Layer 11 of a small transformer language model trained on English Wikipedia (17 layers, counted from 0, width 128).
A neuron's activation on a vector x is GELU(weights . x + bias), where the dot is the dot product.

Input weights of the MLP neurons that the questions are about. A number n stands for (n - 128) times 0.0017.
n20 (bias -0.093): 108, 141, 83, 90, 169, 150, 136, 118, 71, 131, 109, 135, 94, 160, 203, 129, 192, 81, 122, 139, 149, 157, 77, 214, 101, 132, 113, 125, 124, 133, 102, 170, 58, 144, 159, 161, 88, 71, 134, 133, 134, 115, 114, 132, 181, 134, 128, 174, 118, 127, 164, 62, 142, 135, 121, 90, 117, 132, 93, 138, 116, 119, 178, 52, 141, 123, 124, 151, 143, 132, 133, 115, 131, 89, 128, 119, 12, 107, 143, 124, 172, 121, 71, 190, 151, 121, 126, 94, 171, 85, 231, 98, 147, 128, 147, 127, 109, 124, 74, 139, 137, 130, 75, 152, 154, 121, 125, 105, 57, 178, 127, 140, 160, 137, 202, 143, 191, 170, 219, 143, 190, 89, 97, 104, 75, 126, 117, 102
n40 (bias -0.054): 73, 97, 134, 74, 205, 116, 186, 127, 23, 68, 193, 98, 112, 108, 106, 111, 139, 92, 163, 168, 153, 120, 135, 115, 82, 66, 131, 82, 94, 112, 123, 88, 130, 87, 101, 94, 127, 91, 135, 112, 120, 151, 101, 144, 142, 98, 170, 58, 166, 148, 133, 179, 135, 129, 98, 227, 147, 176, 189, 177, 126, 80, 73, 101, 113, 107, 106, 220, 145, 197, 125, 122, 101, 159, 120, 107, 207, 140, 190, 78, 107, 119, 173, 135, 120, 117, 120, 144, 153, 186, 152, 211, 131, 187, 153, 151, 94, 91, 147, 133, 136, 179, 98, 159, 48, 86, 109, 105, 41, 128, 158, 115, 134, 58, 135, 125, 118, 118, 138, 118, 200, 151, 138, 87, 64, 144, 169, 144
n92 (bias -0.027): 94, 108, 121, 209, 95, 183, 70, 111, 130, 195, 84, 120, 180, 69, 154, 187, 122, 103, 140, 204, 136, 82, 104, 84, 107, 167, 216, 111, 115, 148, 169, 136, 107, 216, 98, 164, 129, 107, 152, 121, 80, 82, 160, 186, 81, 157, 150, 153, 108, 203, 169, 167, 85, 101, 96, 121, 99, 161, 143, 121, 96, 105, 132, 146, 73, 145, 218, 169, 101, 31, 85, 144, 162, 88, 151, 105, 94, 57, 115, 152, 174, 130, 123, 140, 147, 155, 96, 133, 137, 119, 113, 236, 120, 122, 139, 92, 158, 40, 128, 100, 87, 133, 143, 145, 144, 48, 131, 143, 69, 140, 97, 163, 171, 114, 127, 157, 86, 160, 175, 95, 72, 40, 94, 165, 112, 159, 114, 112
n243 (bias -0.058): 72, 108, 147, 94, 150, 159, 131, 110, 139, 108, 143, 126, 115, 177, 168, 65, 131, 130, 147, 118, 141, 87, 102, 145, 163, 129, 132, 54, 94, 146, 89, 136, 160, 112, 126, 156, 49, 99, 157, 160, 165, 139, 113, 152, 159, 162, 198, 136, 117, 117, 129, 142, 182, 134, 85, 187, 99, 110, 163, 90, 100, 121, 132, 132, 144, 101, 110, 144, 184, 76, 166, 125, 118, 92, 160, 69, 148, 186, 133, 156, 65, 158, 106, 104, 53, 140, 132, 136, 128, 136, 138, 116, 135, 129, 100, 107, 131, 111, 103, 133, 131, 113, 158, 157, 76, 104, 172, 129, 120, 150, 209, 123, 147, 41, 146, 148, 104, 212, 145, 67, 141, 105, 63, 72, 52, 170, 187, 149
n259 (bias -0.023): 154, 153, 141, 164, 108, 107, 155, 168, 209, 104, 166, 158, 113, 148, 196, 140, 124, 63, 142, 87, 64, 69, 107, 60, 206, 145, 118, 150, 123, 151, 112, 115, 109, 166, 132, 133, 62, 50, 103, 84, 144, 37, 55, 134, 132, 148, 99, 62, 82, 141, 153, 167, 182, 148, 137, 84, 191, 68, 91, 171, 182, 128, 119, 140, 142, 186, 128, 204, 124, 136, 117, 72, 155, 137, 129, 174, 96, 214, 175, 160, 95, 150, 121, 124, 134, 47, 56, 171, 171, 89, 112, 104, 189, 132, 158, 117, 68, 162, 131, 90, 169, 121, 194, 56, 72, 149, 174, 102, 194, 126, 92, 137, 156, 57, 95, 97, 79, 130, 201, 99, 164, 73, 168, 145, 133, 122, 150, 88
n324 (bias -0.037): 164, 86, 142, 86, 143, 191, 79, 59, 150, 114, 181, 160, 122, 32, 189, 200, 186, 140, 128, 149, 93, 150, 134, 117, 107, 159, 114, 72, 144, 84, 141, 156, 170, 159, 111, 152, 105, 107, 143, 95, 143, 163, 148, 110, 134, 91, 85, 145, 114, 122, 100, 87, 85, 131, 134, 97, 137, 154, 68, 63, 167, 82, 140, 105, 148, 181, 141, 134, 104, 170, 118, 78, 139, 124, 184, 86, 149, 141, 109, 93, 137, 158, 123, 152, 103, 118, 103, 149, 182, 110, 127, 148, 81, 138, 151, 79, 137, 87, 100, 183, 70, 128, 126, 140, 162, 137, 87, 185, 137, 180, 130, 140, 74, 192, 160, 123, 166, 132, 147, 180, 144, 134, 132, 136, 58, 151, 141, 121
n363 (bias -0.061): 104, 100, 101, 161, 119, 168, 169, 118, 73, 103, 114, 183, 120, 50, 178, 196, 154, 109, 115, 172, 155, 140, 146, 149, 14, 112, 155, 111, 159, 145, 80, 150, 136, 149, 110, 194, 50, 124, 123, 107, 80, 67, 151, 170, 110, 136, 89, 136, 116, 178, 166, 117, 53, 122, 120, 137, 128, 146, 123, 85, 147, 106, 146, 122, 103, 45, 139, 111, 123, 73, 177, 176, 129, 123, 157, 138, 67, 110, 109, 76, 128, 146, 126, 192, 127, 72, 117, 128, 164, 119, 231, 146, 171, 151, 93, 150, 141, 97, 92, 178, 117, 170, 124, 193, 190, 77, 124, 166, 115, 177, 92, 110, 155, 90, 163, 96, 133, 116, 132, 70, 130, 115, 136, 140, 105, 168, 121, 167
n372 (bias -0.030): 194, 87, 133, 160, 115, 97, 90, 141, 154, 181, 137, 156, 132, 155, 209, 128, 215, 148, 93, 151, 194, 121, 147, 102, 249, 152, 177, 203, 85, 97, 123, 91, 152, 125, 91, 101, 160, 128, 97, 106, 159, 102, 99, 51, 179, 154, 55, 157, 57, 136, 111, 97, 105, 130, 126, 130, 128, 64, 177, 164, 80, 98, 146, 138, 121, 79, 126, 158, 127, 120, 163, 105, 196, 150, 83, 142, 72, 76, 128, 178, 147, 100, 90, 115, 149, 77, 170, 111, 113, 111, 133, 195, 141, 115, 143, 37, 135, 161, 105, 136, 115, 94, 122, 181, 82, 191, 111, 159, 63, 86, 130, 153, 119, 98, 164, 219, 126, 135, 108, 181, 106, 129, 90, 101, 120, 102, 113, 46
n394 (bias -0.060): 101, 121, 145, 136, 128, 130, 19, 94, 151, 100, 146, 56, 129, 135, 92, 101, 82, 129, 88, 110, 119, 67, 107, 164, 127, 142, 118, 151, 77, 109, 141, 99, 112, 154, 108, 98, 136, 187, 88, 106, 110, 136, 102, 149, 220, 173, 121, 134, 130, 182, 126, 171, 51, 145, 200, 103, 195, 143, 73, 102, 135, 158, 165, 126, 198, 156, 113, 141, 155, 113, 166, 129, 137, 129, 168, 115, 165, 142, 69, 83, 144, 113, 140, 143, 148, 135, 73, 175, 243, 162, 153, 109, 78, 127, 81, 126, 167, 149, 97, 225, 152, 143, 108, 145, 77, 162, 142, 146, 146, 120, 156, 140, 160, 187, 178, 82, 152, 62, 200, 101, 57, 80, 126, 128, 60, 51, 136, 99
n434 (bias -0.021): 165, 104, 160, 155, 89, 160, 140, 149, 58, 104, 57, 192, 131, 93, 93, 112, 125, 141, 130, 85, 190, 129, 153, 98, 94, 116, 104, 174, 187, 161, 105, 5, 120, 152, 79, 166, 140, 111, 86, 57, 100, 107, 144, 111, 92, 160, 71, 101, 178, 112, 133, 96, 171, 191, 150, 150, 92, 139, 132, 61, 108, 163, 54, 127, 64, 143, 122, 158, 165, 124, 138, 81, 128, 123, 205, 119, 109, 115, 163, 137, 133, 137, 153, 166, 163, 129, 84, 153, 95, 125, 130, 76, 146, 101, 164, 143, 100, 124, 72, 199, 146, 134, 104, 87, 128, 113, 106, 184, 150, 148, 100, 86, 131, 126, 179, 169, 125, 164, 172, 145, 138, 120, 134, 127, 122, 176, 203, 154
n461 (bias -0.042): 166, 152, 154, 116, 102, 158, 174, 120, 93, 137, 161, 107, 145, 162, 90, 197, 118, 136, 207, 191, 107, 88, 66, 162, 28, 55, 78, 158, 148, 89, 191, 123, 182, 107, 131, 81, 110, 106, 122, 63, 171, 87, 157, 108, 129, 90, 164, 143, 133, 119, 115, 134, 103, 108, 135, 126, 106, 203, 126, 106, 155, 97, 72, 126, 152, 123, 139, 142, 107, 101, 156, 125, 117, 52, 138, 175, 145, 136, 179, 123, 110, 142, 119, 127, 177, 137, 161, 157, 105, 137, 102, 139, 76, 134, 101, 144, 114, 125, 66, 92, 99, 173, 72, 83, 94, 169, 125, 127, 124, 158, 174, 160, 133, 60, 130, 95, 116, 201, 231, 108, 124, 193, 123, 114, 122, 112, 144, 123
n508 (bias -0.050): 168, 113, 194, 179, 75, 122, 89, 109, 132, 84, 134, 107, 193, 140, 118, 122, 147, 171, 133, 176, 91, 104, 152, 107, 73, 140, 126, 150, 99, 123, 83, 182, 133, 152, 105, 154, 153, 101, 163, 94, 142, 89, 92, 155, 91, 184, 69, 148, 94, 202, 80, 129, 144, 186, 101, 82, 109, 83, 103, 150, 114, 109, 108, 191, 111, 158, 79, 164, 120, 172, 174, 123, 77, 77, 169, 132, 115, 132, 115, 120, 177, 88, 189, 134, 157, 95, 98, 89, 146, 106, 130, 137, 159, 117, 131, 149, 153, 119, 157, 105, 127, 99, 130, 144, 108, 160, 138, 114, 157, 161, 103, 129, 98, 164, 199, 80, 102, 145, 110, 119, 148, 83, 112, 145, 136, 126, 153, 134

Each question shows a token from some text and the vector x that enters the MLP there. A number n stands for (n - 128) times 0.047.

"ity": 126, 119, 107, 97, 134, 123, 154, 134, 137, 104, 165, 95, 148, 145, 125, 131, 115, 129, 73, 166, 157, 134, 121, 112, 134, 133, 157, 112, 135, 162, 156, 137, 139, 69, 139, 179, 81, 100, 131, 112, 165, 158, 157, 160, 156, 117, 145, 194, 159, 122, 109, 79, 125, 127, 107, 121, 159, 167, 138, 143, 139, 163, 147, 100, 100, 101, 146, 90, 114, 90, 131, 105, 157, 118, 131, 130, 153, 134, 115, 118, 147, 102, 84, 129, 135, 83, 173, 83, 102, 129, 129, 150, 138, 107, 105, 175, 147, 117, 160, 127, 155, 119, 108, 120, 128, 58, 98, 130, 153, 127, 120, 96, 116, 154, 113, 138, 116, 140, 127, 90, 127, 166, 173, 130, 113, 161, 121, 81
Which neuron fires most, and how strongly? n363, at about 0.73

"-": 136, 137, 113, 113, 169, 167, 76, 76, 155, 116, 156, 158, 89, 151, 121, 152, 124, 119, 88, 161, 163, 152, 107, 142, 135, 99, 117, 112, 136, 141, 129, 67, 145, 136, 90, 134, 125, 146, 113, 139, 111, 234, 130, 172, 131, 110, 115, 137, 133, 110, 138, 111, 148, 142, 174, 114, 154, 88, 152, 97, 101, 168, 109, 125, 134, 140, 157, 121, 91, 147, 128, 102, 175, 122, 113, 145, 129, 89, 151, 110, 124, 187, 116, 123, 124, 111, 104, 110, 156, 147, 86, 143, 128, 148, 133, 149, 140, 95, 146, 105, 138, 134, 144, 98, 145, 112, 149, 101, 154, 72, 89, 98, 150, 171, 110, 126, 143, 139, 115, 151, 98, 147, 97, 131, 103, 102, 126, 137
Which neuron fires most, and how strongly? n324, at about 0.92

" ENG": 148, 134, 108, 126, 131, 145, 105, 104, 168, 121, 147, 96, 144, 117, 146, 139, 90, 137, 120, 89, 113, 148, 93, 121, 135, 135, 143, 162, 121, 159, 98, 128, 123, 139, 118, 57, 100, 142, 101, 125, 138, 169, 113, 154, 147, 114, 128, 112, 143, 128, 111, 126, 139, 142, 200, 115, 132, 138, 136, 152, 119, 164, 91, 70, 102, 136, 128, 109, 83, 145, 120, 121, 123, 132, 169, 127, 161, 141, 123, 152, 123, 180, 132, 152, 141, 83, 182, 109, 106, 180, 105, 113, 122, 133, 115, 141, 100, 61, 127, 81, 141, 102, 154, 98, 179, 103, 136, 114, 185, 109, 113, 109, 157, 165, 141, 148, 156, 136, 140, 89, 85, 147, 114, 142, 132, 103, 122, 159
Which of these neurons fires most? n394

" and": 152, 151, 112, 96, 155, 174, 127, 108, 137, 113, 108, 107, 83, 131, 153, 79, 66, 146, 70, 127, 134, 142, 106, 107, 122, 106, 95, 89, 176, 155, 110, 123, 95, 117, 131, 128, 103, 93, 102, 127, 142, 170, 136, 114, 143, 118, 98, 175, 129, 129, 126, 117, 123, 106, 204, 129, 142, 162, 158, 140, 134, 161, 98, 116, 100, 115, 153, 100, 91, 155, 180, 118, 150, 133, 153, 102, 155, 118, 118, 111, 111, 118, 117, 163, 122, 116, 162, 48, 119, 146, 112, 133, 127, 112, 110, 160, 172, 112, 178, 162, 99, 145, 120, 124, 132, 152, 135, 136, 140, 110, 119, 111, 136, 132, 160, 109, 90, 145, 105, 133, 155, 139, 142, 177, 162, 173, 148, 108
Which three neurons fire most, strongest first? n434, n324, n363

"end": 123, 154, 151, 113, 113, 130, 144, 82, 145, 151, 97, 150, 138, 135, 138, 107, 103, 163, 75, 188, 123, 128, 165, 111, 157, 164, 156, 118, 168, 101, 159, 85, 203, 79, 102, 153, 120, 172, 132, 116, 126, 123, 139, 127, 175, 176, 144, 156, 127, 103, 134, 100, 115, 127, 143, 82, 130, 124, 155, 157, 105, 140, 127, 128, 121, 100, 109, 128, 91, 122, 170, 123, 110, 77, 123, 114, 139, 130, 135, 146, 168, 160, 82, 146, 82, 145, 141, 119, 90, 131, 121, 148, 127, 94, 120, 85, 92, 116, 144, 124, 85, 137, 123, 92, 143, 132, 153, 89, 121, 137, 132, 131, 141, 144, 100, 155, 90, 144, 98, 103, 122, 115, 180, 128, 130, 160, 132, 113
Which three neurons fire most, strongest first? n372, n92, n243

"irst": 116, 134, 97, 120, 128, 143, 141, 121, 136, 111, 183, 124, 163, 111, 154, 96, 83, 148, 124, 154, 142, 129, 106, 134, 87, 124, 120, 109, 112, 161, 70, 65, 134, 88, 113, 125, 124, 134, 126, 116, 73, 169, 125, 152, 167, 118, 127, 131, 137, 159, 166, 95, 112, 126, 135, 123, 145, 117, 151, 202, 94, 110, 117, 98, 134, 140, 145, 103, 102, 116, 159, 105, 156, 102, 125, 126, 168, 140, 140, 123, 127, 179, 120, 147, 97, 99, 124, 117, 130, 135, 99, 128, 92, 153, 93, 155, 124, 100, 208, 133, 178, 106, 171, 138, 146, 125, 132, 146, 159, 95, 142, 94, 146, 141, 94, 127, 128, 140, 133, 126, 145, 153, 107, 136, 136, 184, 77, 91
Which neuron fires most, and how strongly? n40, at about 1

"The": 137, 130, 123, 108, 126, 157, 129, 132, 138, 90, 184, 99, 110, 120, 150, 112, 115, 168, 129, 119, 185, 124, 110, 109, 98, 110, 140, 133, 147, 176, 95, 116, 101, 112, 113, 92, 126, 129, 110, 118, 74, 142, 146, 152, 164, 154, 129, 150, 98, 181, 104, 96, 135, 144, 87, 121, 121, 129, 162, 179, 117, 163, 125, 132, 77, 148, 137, 125, 114, 68, 136, 124, 182, 131, 130, 187, 111, 129, 150, 95, 108, 140, 144, 159, 97, 113, 127, 60, 96, 109, 94, 117, 108, 110, 158, 126, 132, 117, 169, 150, 169, 149, 135, 95, 145, 102, 109, 125, 155, 106, 114, 112, 108, 160, 136, 117, 142, 127, 112, 112, 157, 148, 139, 172, 193, 144, 120, 108
Which neuron fires most, and how strongly? n434, at about 0.63

"%": 141, 127, 115, 72, 125, 91, 138, 117, 144, 122, 126, 60, 157, 128, 141, 127, 121, 130, 86, 108, 125, 144, 113, 139, 90, 163, 131, 101, 113, 166, 193, 127, 139, 76, 135, 136, 123, 132, 143, 125, 101, 140, 129, 148, 128, 120, 165, 135, 141, 108, 141, 137, 134, 166, 130, 155, 135, 154, 137, 149, 111, 182, 112, 95, 136, 112, 176, 112, 115, 143, 140, 148, 157, 88, 118, 119, 107, 150, 155, 127, 119, 155, 136, 139, 101, 121, 132, 104, 100, 140, 104, 153, 107, 122, 121, 142, 189, 93, 199, 120, 148, 175, 119, 99, 114, 111, 138, 58, 124, 99, 156, 129, 181, 145, 118, 127, 106, 117, 132, 73, 141, 185, 59, 131, 125, 107, 115, 147
Which neuron fires most, and how strongly? n40, at about 1.1

".\n\n": 139, 129, 125, 73, 142, 125, 128, 145, 162, 118, 168, 124, 148, 183, 143, 125, 74, 117, 130, 160, 159, 96, 111, 132, 85, 122, 136, 115, 191, 168, 108, 105, 87, 83, 123, 125, 89, 111, 115, 145, 135, 132, 123, 164, 125, 149, 112, 147, 127, 136, 84, 134, 142, 125, 110, 126, 126, 119, 163, 164, 111, 127, 126, 102, 113, 146, 135, 97, 114, 144, 160, 130, 150, 136, 141, 157, 151, 111, 84, 88, 124, 159, 139, 169, 128, 119, 153, 147, 98, 107, 85, 124, 106, 122, 89, 140, 128, 96, 121, 156, 125, 153, 125, 106, 131, 99, 139, 114, 99, 121, 102, 107, 123, 179, 172, 145, 111, 108, 156, 100, 144, 154, 111, 153, 211, 125, 136, 98
Which of these neurons fires most? n461

" Union": 166, 154, 77, 115, 156, 129, 148, 117, 116, 111, 157, 115, 90, 137, 129, 104, 70, 147, 92, 100, 151, 121, 127, 149, 129, 134, 141, 74, 147, 182, 140, 83, 131, 77, 158, 82, 125, 85, 145, 99, 184, 149, 144, 118, 170, 115, 166, 150, 175, 116, 100, 100, 127, 113, 169, 142, 116, 130, 133, 125, 135, 165, 111, 87, 118, 117, 147, 96, 105, 135, 131, 133, 167, 141, 139, 97, 189, 137, 134, 149, 138, 129, 77, 156, 124, 122, 165, 78, 113, 134, 113, 150, 137, 158, 110, 157, 150, 85, 156, 127, 142, 130, 147, 101, 130, 106, 95, 128, 112, 124, 115, 136, 96, 175, 124, 124, 107, 143, 135, 108, 142, 164, 127, 124, 101, 169, 134, 104
Which neuron fires most, and how strongly? n40, at about 1.1

" am": 141, 126, 117, 84, 136, 168, 101, 95, 112, 153, 100, 103, 154, 116, 146, 111, 52, 164, 48, 113, 152, 130, 127, 176, 112, 130, 108, 67, 148, 153, 174, 159, 138, 132, 129, 83, 125, 149, 106, 107, 119, 153, 126, 128, 149, 146, 139, 153, 125, 121, 59, 76, 146, 129, 158, 147, 97, 136, 123, 123, 140, 179, 133, 149, 169, 103, 146, 87, 123, 146, 158, 140, 117, 152, 162, 127, 112, 126, 166, 87, 135, 105, 147, 114, 124, 116, 124, 129, 139, 116, 118, 150, 109, 115, 110, 142, 168, 140, 162, 115, 122, 126, 149, 111, 128, 175, 168, 94, 171, 103, 135, 110, 122, 160, 128, 135, 79, 123, 118, 97, 131, 141, 156, 176, 126, 127, 110, 98
Which of these neurons fires most? n394

" President": 165, 152, 65, 139, 143, 137, 120, 81, 144, 121, 147, 116, 153, 87, 135, 107, 118, 138, 90, 127, 116, 131, 115, 133, 125, 115, 123, 118, 118, 177, 99, 143, 124, 96, 146, 156, 153, 164, 134, 112, 125, 134, 159, 176, 162, 108, 158, 107, 111, 104, 72, 123, 159, 103, 124, 98, 127, 110, 152, 136, 109, 100, 98, 89, 137, 115, 173, 104, 94, 98, 136, 180, 166, 117, 177, 119, 144, 135, 124, 181, 121, 138, 122, 137, 142, 94, 126, 98, 119, 161, 113, 137, 109, 145, 92, 176, 97, 70, 106, 93, 151, 125, 178, 136, 145, 127, 131, 129, 176, 118, 125, 122, 132, 184, 148, 131, 96, 117, 117, 82, 104, 185, 104, 139, 150, 151, 128, 131
Which of these neurons fires most? n92